Layer 6 of a small transformer language model trained on English Wikipedia (12 layers, counted from 0, width 96). Numbers have three digits each and are written without spaces.
In attention head 0, each number of a token's query is one row of weights dot the token's vector x. The head spreads its attention over the tokens so far by the softmax of query dot key.

Query weights of the head. A number n stands for (n - 500) times 0.0021.
q0: 620567507432574605541456458380636488402483642471394503417630469366530469449662373459579469496542418669434498584371416551532466637482703424454414487677399300435488468428595384389550449424546469541581391327568601412418531754534472589566499532645526364556371448338535525592577505531429449511
q1: 448473301448520351785600478497608523493572439566409604411450645498258576421395486435304303408500404594551535611389523534572502456482244479378507569534401630568431430582313429361549331246408676818683316451763713393539471473721280585514478491646696320485278631492274576248427379446483740511
q2: 312264527437399652315483747616483558482505487744428519586604366624468540469841734358547629345450616322541282527521485501375611556598454624540579602469650510437389464514718792741392611544542668636318736558251500356384568491474480297450699558494456686719549632541413689769543484431548579392
q3: 417257600567357417414567495440772619540489416435629544595571663621658406441438512513485681373359516709629467567415612480492487582505498412555542456298343592409452486416469508349331546433521441645568470393538461659447699440413443695538408408398529312573578418593699712501539577521472723612
q4: 368560421471420264488555255469535509598592383698488616515331468430353605574451545487386486615628599595438501522591450345489413360508529432428422442465362618475481377534443297404583341472401400573304485405628782571425602497599483420543505497270524510466390644420534398334400490386611456440
q5: 425377529423478492426385574453483563530313411582549383539574363495429476483524569417596691501625647554526469393451468430559538383547406616307505533501563537479520460507624553549373678620747416277357627609526517476491504461463738465453542412520498732545642498489661400745435566689405495235
q6: 506449575527330333438523471318669513580491485398541441501642533747399500363647563682370459608584495346506387478203493510401530380550507563647763651613570471577560570525500652596377469560634532513535714647707347228451429586410483537334398491558472483504652460532648477391496349491447392683
q7: 656363600500559511537614533487392507582442495641529500365532418444392549614572697373579393451491416463512412374473441627510414503354509375550527461568504400543554466606504623501443621521673549418448652498324521481517583459736492412403549523295569460450514538326464535375519454639530490495
q8: 587521591777354449552572547621578431383536849678510350529522607390539391631487707540438517532377498428519525472507403609666385565458356563528430351419487387638508612592633503385559256511490541667534596160542621679442430624393543516540466645390436551499375739581501296496673623419564574379
q9: 477376464716311489232492544502305352353298402584564366454410326758532490583531470554584452509489516619635453581483435502582374472551525383486600480562707573180651441477460550398438422509534432471400349626421710612740574416399565316423445563330489410553563420552643381445390578667181450335
q10: 522510403440635462591666555710528723553598350574645406548432383625591449584679464519639365459568291546500265523497448402469354512398460539537457260522545562430497512290782526448541471398547388348471687302462599478624488569476749501573563450543493536416629509428469439456476449594451556511
q11: 655407618424686563773393360652751450344469487578579536562481573647534656519680365376444436677753470478500384626555503645431610440398449643369511621648585502438490550355607402607396504579509678639582525464427403526582425477545571482458519639573611490444350614561427415733409532514561380657
q12: 717647409420405533719438543336565555336565483619337539418670490636479450634453521500565504487432241428504324499659444355417557464674521443494565263280519557475513395310470445571581493470403624585561629455465365578531622548313553588512602505446520415482585473460575543632369454521409660577
q13: 406456724364590615485630593518443498471357414543649458577635619565378611323517454488654602468502680595611489645402415380419567408540455478362496575399658491531613644640535746545275582435621726339458527694121468547365450514200494411353421415454360604443576563542560623481479496493347516563
q14: 553568527330468470507573589294515468434383647403524591388415559490424619558367529563534302513813319798307486346458559393684768586364440472607456531549303470605526418549785316590675541317412513658520404425529414620478581509665509509416466373304683506518487326291427404557430489503514471514
q15: 424612492514659507435581470562506299428541503675284651378432572628564512506421403589380428311684360607593366568649601500494639476384376552476542514726497706596263482433610316526784546367309570607529606482437378595467679452512513610538576632388455489259390514576374543325743555516601508612
q16: 491560632469407432495625568509525304577580541701391330511482629526502559436454399421492552465579547481452366533482551386299660406482709434547539395495471439655634518592611489362686388332616417679516344586369747560560546456488365422602513586506656477412389457628511422458514397540548451587
q17: 469425491335726416489523514475638403394525398486434431591524755478602195438507430541562556425508702325435541381477597612658531610363678425540486591531610559627451499472552690628225596430492635399379613568451508509592370413309451571576624581425358558565497401501722341574438611428546576256
q18: 367596482543579619424448413533319409542645613510558633383310451529646448361575397468474433392498527325555531364646477546706686436472428366531448367511541262540446518582488209501582301624490621501247456522505515558460346698483487649738500389444578500512592861537476649352256352500438617584
q19: 512518448559591437485532577439624502525381545397323436403564400620494482473688474469690561499487535366552594591530688535557455311612322416453470498503541446486454646436494616349527454554475578268584447311494490563477502337685598521518608535576496574338476661559547386470495516354658684552
q20: 576523555581510611530374373365609546562574469379349392389523368516476693651399441371503350572667492521523400549390543436489550575577411659259415546460461376467495198643541399660485475356525468627480364464373566504475527631628637556576534650471478657534606524311471426518458410382519534502
q21: 510539546544411564661529453459689588527525528471492341514464486499472467593655492597332474664743368477507572531398360622510484544479633508824272428505314438634594690550586442463585293402658617398441556410476391612768470440619473529524513743567372429276623421362641532551583274475405694554
q22: 446581487654452460613512526439561484418470453570421435415399538421490416489516404632400431506363523588451695605574454410427382461564360445695563362670484512494699239298438365439646269398568416485577375417521361564586433745546621516451162281417494342463113446477356401354497447553353633478
q23: 455316552433458349317312540595540657566374454559464517625446543444389558528783447360515501462441658521441691360566529546304555592502503515327492371617598497506362597459439694531527675559492611522585577618441517476472518351259519708275364420665489470570437518441601695438487406548345458638
q24: 423568462661530547620483628566783663443304443421542602457476639675501710673444383441603493681449494480481644601464435406645647562482688454509522692594555577534431514462651675391458625551539346505544560656557199405409461384314444565471598401501345465845700464393663585446444435609367467639
q25: 631558563431360628444457447633438455822413453419529280606698526553747604635496410415508495596242549471448553469647505490506518403527482288585506210503462450659685452536414199460489470492793352238520736586741457559661810376334486584489448499490542706544394417629293387543588579620590447544
q26: 419483441486496453442520391461597614315613294469715420475574628449578594423379567529522651586424531575575528506526575423461680503722504465579626376369438578480485526591539544500597686761623600472667539513540345545550321515493563672499561654553441361540408592368467272539443235630410518484
q27: 539736631351594489291379552535509505186622617552585589513323329463601554541517587457473685317690592421587722603407556487555440623368463388626511284508390549607585505383671508246474612608560573290497526469366405450467744353557620466565203612378439562496495391495537359435538544472650342706
q28: 567647371548443542645423441464362343534555388368383622629573474433363442511599444612352594548522641405528425552595475596443528473581478464419477310576581277378629461505478402499665486598592283384405463432351479573720591669349439421294343563490437443451506263406501527448403445453586592557
q29: 564543659538461353501444594467334448567548522576519670532448384636470280666511420451695322518634330556436288821486584620497668458384490525669570447272455780433471512602616976631376689523544699561532725713609562496451624595523479535538640503452458653491470690459433442614421453518557614457
q30: 362353459466506651405446602535533510454655597472587568588574612608357522364768330615567390377421609448371523510381550457615678458698547672419606543418759543572315254562542754370380890545573602450430527647561533543407515341488549554386510629770384396557523508453737616610499471555287326358
q31: 101622568373551439526499608678540468515459594634485438273502377492615550469582436427566691570666765654631536616380589491472586471652699477756461325485345504593505588397466437415376468572339370289564293392464450376536579527248580594449491469491632524611556448548514418543538606719475418436

Each question shows a short text with each token's key, already scaled and adjusted for position as the last token sees it. A number n stands for (n - 500) times 0.0023.

Then comes the last token's vector x. A number n stands for (n - 500) times 0.0046.

0 " from": 486499663378469420526539449471568567587616555210418641541476575357347597509617674467393694564528
1 " most": 549465568398549422406651498536570457747449553329386598555553668434360494455679678537350655448504
2 " popular": 531354626415567361480619510488535435771564423271449521382455599395389484386626640540402552382565
3 " programming": 472388668541537457453648464435571431772654501328424482498527599484381449530669705564400554365570
4 " languages": 473441675443527419464649484407645478779594526409322605429535591495364452526688636517400547418609
x: 636485294443421470522471547616461404433482426410278568408462486576427629584613344508392431520530466554578588588544336683639346511412494389611419456594534768508463553549440626390405314479317515449561334540628586436427469466422546685605541477736542526788486677462355507525327417385504487542
To which token does the last token give the most attention? 1 " most"

0 "ig": 510500687394519453557559440461552536615676590224413693487486616355328602543614702437360631560533
1 "ura": 571426699436577449453701407500569457684650633305381645459437662344332491464564690470413434443560
2 "ti": 467390688504600434498676480499570436667697665310378665472421653408391520417597676462337504392487
3 "on": 397386675464597397439711484470587443642644552273379633495457681403396480436655660398357482421565
4 " allows": 474431704530509262512620503452628452621572527207338642596585485476430529395701610456459598418618
x: 633419330344372406435511445563528459628468462423419573453570636632498493458733536363545354406501417513419472578585298550572436391616407382683438483594621589450515424474414685486371449552338548433560432447571625551621455413382500685595515487659481347790354544740430473502399661567548420418
To which token does the last token give the most attention? 4 " allows"

0 "-": 512485655409493451517530464471539548574618564299441634496487585372391552521550632448387625549521
1 " Pra": 481469559473553433439575473443591503619655568398478610414429642335373509446569644517380487508483
2 "b": 458454608501577456538653483457578471570599631396468543451381559317417537481585680522402510430483
3 "ha": 451466643467513456475664468449578469622627632371408567487406602376376535495579603560446502455517
4 "kar": 442460618488460366491641446457605462611627573352442646507503615403417522482571614520411443444525
x: 648350305433433593464475586511465507451500409472595582672449627593420547339545483449347434499483589281619521635357360572586403461477461439650572675709453674626524529545499696519176561455505605440580705477536587566597553400388645589620516665643549618681421634447403625614262519423509545484
To which token does the last token give the most attention? 0 "-"

0 ".": 498464756372508436573587441471546579644702606171418693511478608310294605537600746420308726558567
1 " (": 552301671468515363435720480489654536678611720265545611447394583401356631502531730506187674407650
2 "1994": 529449846344542212474726568613582449655632609254558523428439602430418441407656633621377621334669
3 ")": 477396695379513276398689439521662510775665597257350604411478558319463529460590785439359644438681
4 ".": 397387769454433292476767558612646486681664632256493620479495624326333485471556738429317610436635
x: 456649253451396455435486486417387560505534476594421465505434459487596619293621570367558483491341587444520518568511289589616379414533423471640653472711482681468576454699446641382339467434311422390670517384460646415603545440349570576470402512601556522676587458497312582639363431428424455599
To which token does the last token give the most attention? 2 "1994"

0 ",": 499476705394470430526540453454539570609643575201413683506489584341330596526603687429375684562553
1 " the": 504396587537542363451596537562572434677546522181388630469456581283379449513700680516313554485557
2 " Sol": 438454630536539408479657449398640513630723551304408674491489646358416507379666728402369481411443
3 "r": 416424670559568389484726505445619501603628566298391634513418680317365544433627673452352410400464
4 " version": 408449676518433336456660459399607458674684533281383600510470555441480490532717745446387490348538
x: 686498338415367487483586505547355439480503442438401441557437553644545594512619463415454316506594611541615542689535407648383395510347521533575578548520516596317515535604335724417355324478368470470566535585583490462654361513434347604641404630681484539785349582516334645515305594408571475465
To which token does the last token give the most attention? 0 ","

0 ".": 498470710395507448560571451476538565618665587230433658509482589344331586530582702434342685548555
1 "\n\n": 555423649415523424561644427547530430640695561248359601417468602407355511498541701425318700524573
2 "In": 587489693368678256464632529600607461568598655207508603458467566386398480439590626473409569465589
3 " January": 422560651301536360416679530678577533592602603400402548425478600407275445510641731645463474458615
4 " 2007": 486581702361514357517717452622534583623613607435514551464486599421340383432646682733508631426617
x: 719579334246377442488469453538466514484532404537481686463547585522385644510612448279483461499560666511516554599572354570421372356452483317414490399663622598513449580508518622208343523428529511483496490485567779586550565552335631595460415707615520538625409407454288429538355411392447479559
Which two tokens does the last token look at most, in order? 4 " 2007", 3 " January"

0 "awa": 482508678400513438529538433472538563611667585226414670526461605350351615503599661452372638572543
1 "y": 598393673475543449512752458460566490669606608301432577509498678366349455424595697476416553470521
2 " hit": 479462714445586396490678605431595425647622548316431590440439584368420477521570797548417489424572
3 ".": 458378732473521381517675527517569513683623572331448626510542596376353528465561686455336642465581
4 "\"": 447439737405484419558749459578608521631612544320487583496499523432419544504636683493347653418622
x: 528621329486256506357572525498421541552432398591558410363401492573518593488666500361575421577442451552478626587361431631511389319543511590594581423681610728396470540595468583430351402468429562389542527527455750384644504604353722669552494575586638450681500450462330490493287482524372437475
Which token does the last token look at most, and with what share of its attention? 4 "\"", with about 60%

0 "kar": 495493733380505404544565411444569558636704598174399730518490624330321629525630699444354648577542
1 "an": 588402660444582364493723462495636545662638616334401720475455704336288512476728653477275557401557
2 ",": 573354707513658323409660588451604545654588604257426753450511646351342533446582703412327644443598
3 " N": 416399690533503358505669427368650473633689705313522631460465693350379469420634730492257531346605
4 ".": 414380751490486350523795524524644528687545605319471527503522756359306424423510708518265577435560
x: 533555343405394449427296461460495595429584555482447552526365544547495652413546598346579500489436603524411611566397318505538469350512380497606607536724414701475677533638443686432431397408261594384634476447547655376402472398365532587460427630512557537680625545505317636612294358424405518625
Which token does the last token look at most, and with what share of its attention? 0 "kar", with about 90%

0 "es": 489493651401501457531544449465531550604611559266418637490493564379382578522609652455401623570537
1 ",": 598400642502520418432631538476560534645561550310436647481508586397370527453542656464405617464569
2 " bad": 489426648467604357488626510591566509583536531345499561454488605382425578417658638473361523362561
3 " ne": 439432618466492372479635446490579427610609553346489573550481653422462592477631729497397524429541
4 "igh": 402416635510449436428658467460578494652571580401478507499434623397432627467567702485349566405498
x: 603523263491444605464310447557480568406588539388518563365512502595438634331598516240269386498541551410629476599341372502500591442564482487561627597366593663410511429528381644461495452559548717549529560453609465384512494192338468669512444588593459496773540596369350425596415448578380506489
To which token does the last token give the most attention? 0 "es"

0 ",": 498468766362461409534552439440551591642686598111387738508485610293278625534635743408337739581569
1 " Sol": 503427695556629381458707400434697539686757616228399719458501680333367527380731795414311499412465
2 "r": 505391732571645354473795479476671509644638622212372662513407733279323572429680723464301403386492
3 " graduated": 426428744527494295493635501515747445843680562197360645376529567446369502471676778627394637413658
4 " from": 328452628438522237455723556500797484588508583161350556588415697451300558397614681560307803487503
x: 515451262549538518534533465566522429536553473466462520358573645606414641409714486299528249405567444514421479520399356531616484446461270525709564512556530660500607464489407600501532377520581665374534381455528626684556482554370539545613452644474635490759620534501393446495353467432589544505
Which token does the last token look at most, and with what share of its attention? 4 " from", with about 60%

0 " Bl": 531500771343524391556535401477593588635772632082400753551465625265306660494668790441280739569527
1 "og": 541425755624655409562780432520649480668717623271463689396442724224336517453739865544261373367450
2 " brand": 459369736478597314515662416397692484782650579248213785429489603313379495569739846474340392354655
3 ",": 412351840558676276386707587478622527724658582185408754401526635301305552423632793397322652409599
4 " including": 265373813411589117328691555532709418759569562068396681465514491378389471464546694465413631491606
x: 567523347397391637528575561511509513568363463449341436450467517518510624279729555398434479402547495537486553529391343529589360524491376493754555586574497660511566509510266553384360443519366553355470525533631543713572614445420591658652467544548596541634395465540379536465305524430644427480
To which token does the last token give the most attention? 2 " brand"

0 " Red": 496497758345501434546594414445575601650729598126418755491477671271287641489654755403306712572520
1 "di": 600323761323612489530759459402715370684680674192456737406372729351396520374528690515309523403423
2 "t": 541383660384622473554866542378669369697680639206365675513371770374345466445638720412301578404557
3 " with": 436377822388701202449680681363679429674597597188389658523431639391432446561532775331369627454471
4 " an": 519361654376497284356670695411648428688495454170274716430415661340502635373741718386281636429464
x: 395575354434374430538557396566609437693400521405573671453611627607493621331625520430524419491505303471603565487409385548641378537462461574603548561470438632474465463682383707303589458553293492489495557476533628544478612532375480439610369564545418517683453537537347437569134414417613549378
To which token does the last token give the most attention? 3 " with"

0 "-": 512485655409493451517530464471539548574618564299441634496487585372391552521550632448387625549521
1 " Pra": 481469559473553433439575473443591503619655568398478610414429642335373509446569644517380487508483
2 "b": 458454608501577456538653483457578471570599631396468543451381559317417537481585680522402510430483
3 "ha": 451466643467513456475664468449578469622627632371408567487406602376376535495579603560446502455517
4 "kar": 442460618488460366491641446457605462611627573352442646507503615403417522482571614520411443444525
x: 648350305433433593464475586511465507451500409472595582672449627593420547339545483449347434499483589281619521635357360572586403461477461439650572675709453674626524529545499696519176561455505605440580705477536587566597553400388645589620516665643549618681421634447403625614262519423509545484
Which token does the last token look at most, and with what share of its attention? 0 "-", with about 90%

0 "\n\n": 495484715342505432573538412473524529607717589183345681472471593328315593533588708412327742582562
1 "=": 504439744378519362455664519475482448676734575326351552474550644363340484417549728582196699591564
2 "=": 517407735466518407448730605480556473723724563225411495512498581390414492324494726593217657470553
3 "History": 501463526223554442501721438588541426692753404132496584434589420416429483332625568627447463382696
4 "=": 449408726479532407468795541514597448730700543199457551510526597408419436339516718575293689470572
x: 542651298424527544532538447488419492568536458472472416333412579532409605395549608379490460476574478441427584542552327547683413331396450377591446445538593813514619530529271764419396457401383551395563444498468624461683556411394584537636394558668575422583494486303330629477353411410437466399
Which token does the last token look at most, and with what share of its attention? 3 "History", with about 80%

0 "=": 482477704384507464538556458454516554621682571225413623509497586348372566485561672459332674565546
1 "=": 513414700462486481451693543475542483692694534269451510521520585402422463358491678542289642483545
2 "Rec": 453445659367637407455681481523614423711715639276533583480485575459403466535581636378417438463524
3 "ept": 452552667356515490491762536486643516581621360156586524503532525464419439424568615484516399399545
4 "ion": 454446660467474435426721443494564423687623458171407583530557530413452484472664671435455476412567
x: 597489361396343633490512545518361552498484490413475461510539583432385606425576486416404460498435552396561496584493324628600320485432476528611592451458590705464430499467393571402379303526382601621623498621488715532625325233543533574522422644722427487671278562471301602472216396552534459484
To which token does the last token give the most attention? 3 "ept"

0 ",": 499474715388468426527542451451541573615650579186409692507488589333321601528609696425368693565556
1 " N": 526399671542570411500677415395640484651675683317533605466455650357380470437606727534283552362591
2 ".": 523379725497582381515774517525646533683539607326475516502494712363324450440509701538286573436552
3 " (": 479321668486573360423659489413633520614558716309491587458429602428365622486549671487223671419617
4 "1986": 430465806395503271481691484564542431602624646340556515446460643455385413417665551611363563338674
x: 583657259331493523494676516565567460488528427535453628524473513547348529444563390298484465385590543565451639604371319611411338471430553377607566476591499614473511535580604678268367460316420514526474615417525621579314581527457605595523424694574397477686367473593266580392376473303559461507
To which token does the last token give the most attention? 4 "1986"

0 "h": 488494761353494430548568405431559568649737611106380744509467650268285645546661760431336717596556
1 " the": 501350648479570361474649594468608413771606521108367721482416702209339437492732760475255562487508
2 " source": 474401776502515355404647441364677388819701488241339676564517686375486440379728846424335568380588
3 " code": 551444803384609340364736541241810433713722450234326761520495636463508576483720645410489494420584
4 " by": 320427852417638218474721623422720526683550546150452699585513650479460410437627740350373653469424
x: 494437410387439494543433301567493479436533500532435497449488628529608568402697510312520418365574511414531625460451301578564496482567295586761619513559636659345562473528407641417445408550383479446510463486508671675646508634420558604684446662593709537714447488428361494491369467306557475445
To which token does the last token give the most attention? 4 " by"

0 " Federal": 484486729367506425551553438467574544647704568181402697508498611326309581509622693430337678551527
1 " Reserve": 543398662453498376392636471382706467723674551343420763417414684335387502444575738420358577455536
2 ".": 513379742439585364496730524500622473685657585278423674505494644366330489470514700412321679429590
3 " By": 450495628387667297486771482577625551561563675135524587553456606413355536407666695440395562482506
4 " January": 408549675348454326414728521637596604619577664349431620488486644413239455543628770638436459450622
x: 632601387328389458510712441466536279524380538483462546536469480546364659474525503329457458467577789400654558520566359545476454391496446388602700464639437623471417415578408640447459457384478565491440484581585721493546589415430582546449532736653583601705422444418358460558215345525404410671
Which token does the last token look at most, and with what share of its attention? 3 " By", with about 40%

0 " life": 499524748332496416539523428472546572647722569120373729515483611325357638521692740435352707607565
1 " stories": 599414739433568379389713442536633506794584513306324633391473590457409529479855760533361679423645
2 ".": 477358803521565345538726521527553521722677569265414695492543585326297537466596773434267697439602
3 " Most": 359526499395512219437590478698635473638572517099365718512558685338416492437778653423314548409561
4 " of": 306399711441617262444740621508685490705598561202420557561465571324257365432525798491379541470443
x: 474421355474354532520617545474491532531337429446421629550455584456509719400644624373468446400511561610441539486496279608700537438536343429607572537461468730477509539579426657511403436544508581332508380488587693771491431449419637611530585621612569532690546539454278648513416389506502414523
Which token does the last token look at most, and with what share of its attention? 0 " life", with about 70%

0 "'": 498499645397499477520560448465528535587642551242432639510483582365397582527577652452405618563525
1 "s": 520373554389510458484674513470577496672534479286431570514532580339427470463611661488351568478519
2 " Voice": 445434626489556396430609488440613470673615509327441616463455617413455500518611697430377500456557
3 " in": 435434641424637327432582579460620514560537557352433576462398613377404450499538654446349531434491
4 " Hum": 445491647454453336541629474477605492576629577372513573471417653357465541371615633549389535420439
x: 649413326277462535552560438532555560423424421453564594329412633651438564409540484264592420493578627371527469687374348683481478429457550657593615506570500657444455585483540864417431566647443560495477531519573687611413597565353538308610438572680408435704466521365397466496354462331552540455
To which token does the last token give the most attention? 0 "'"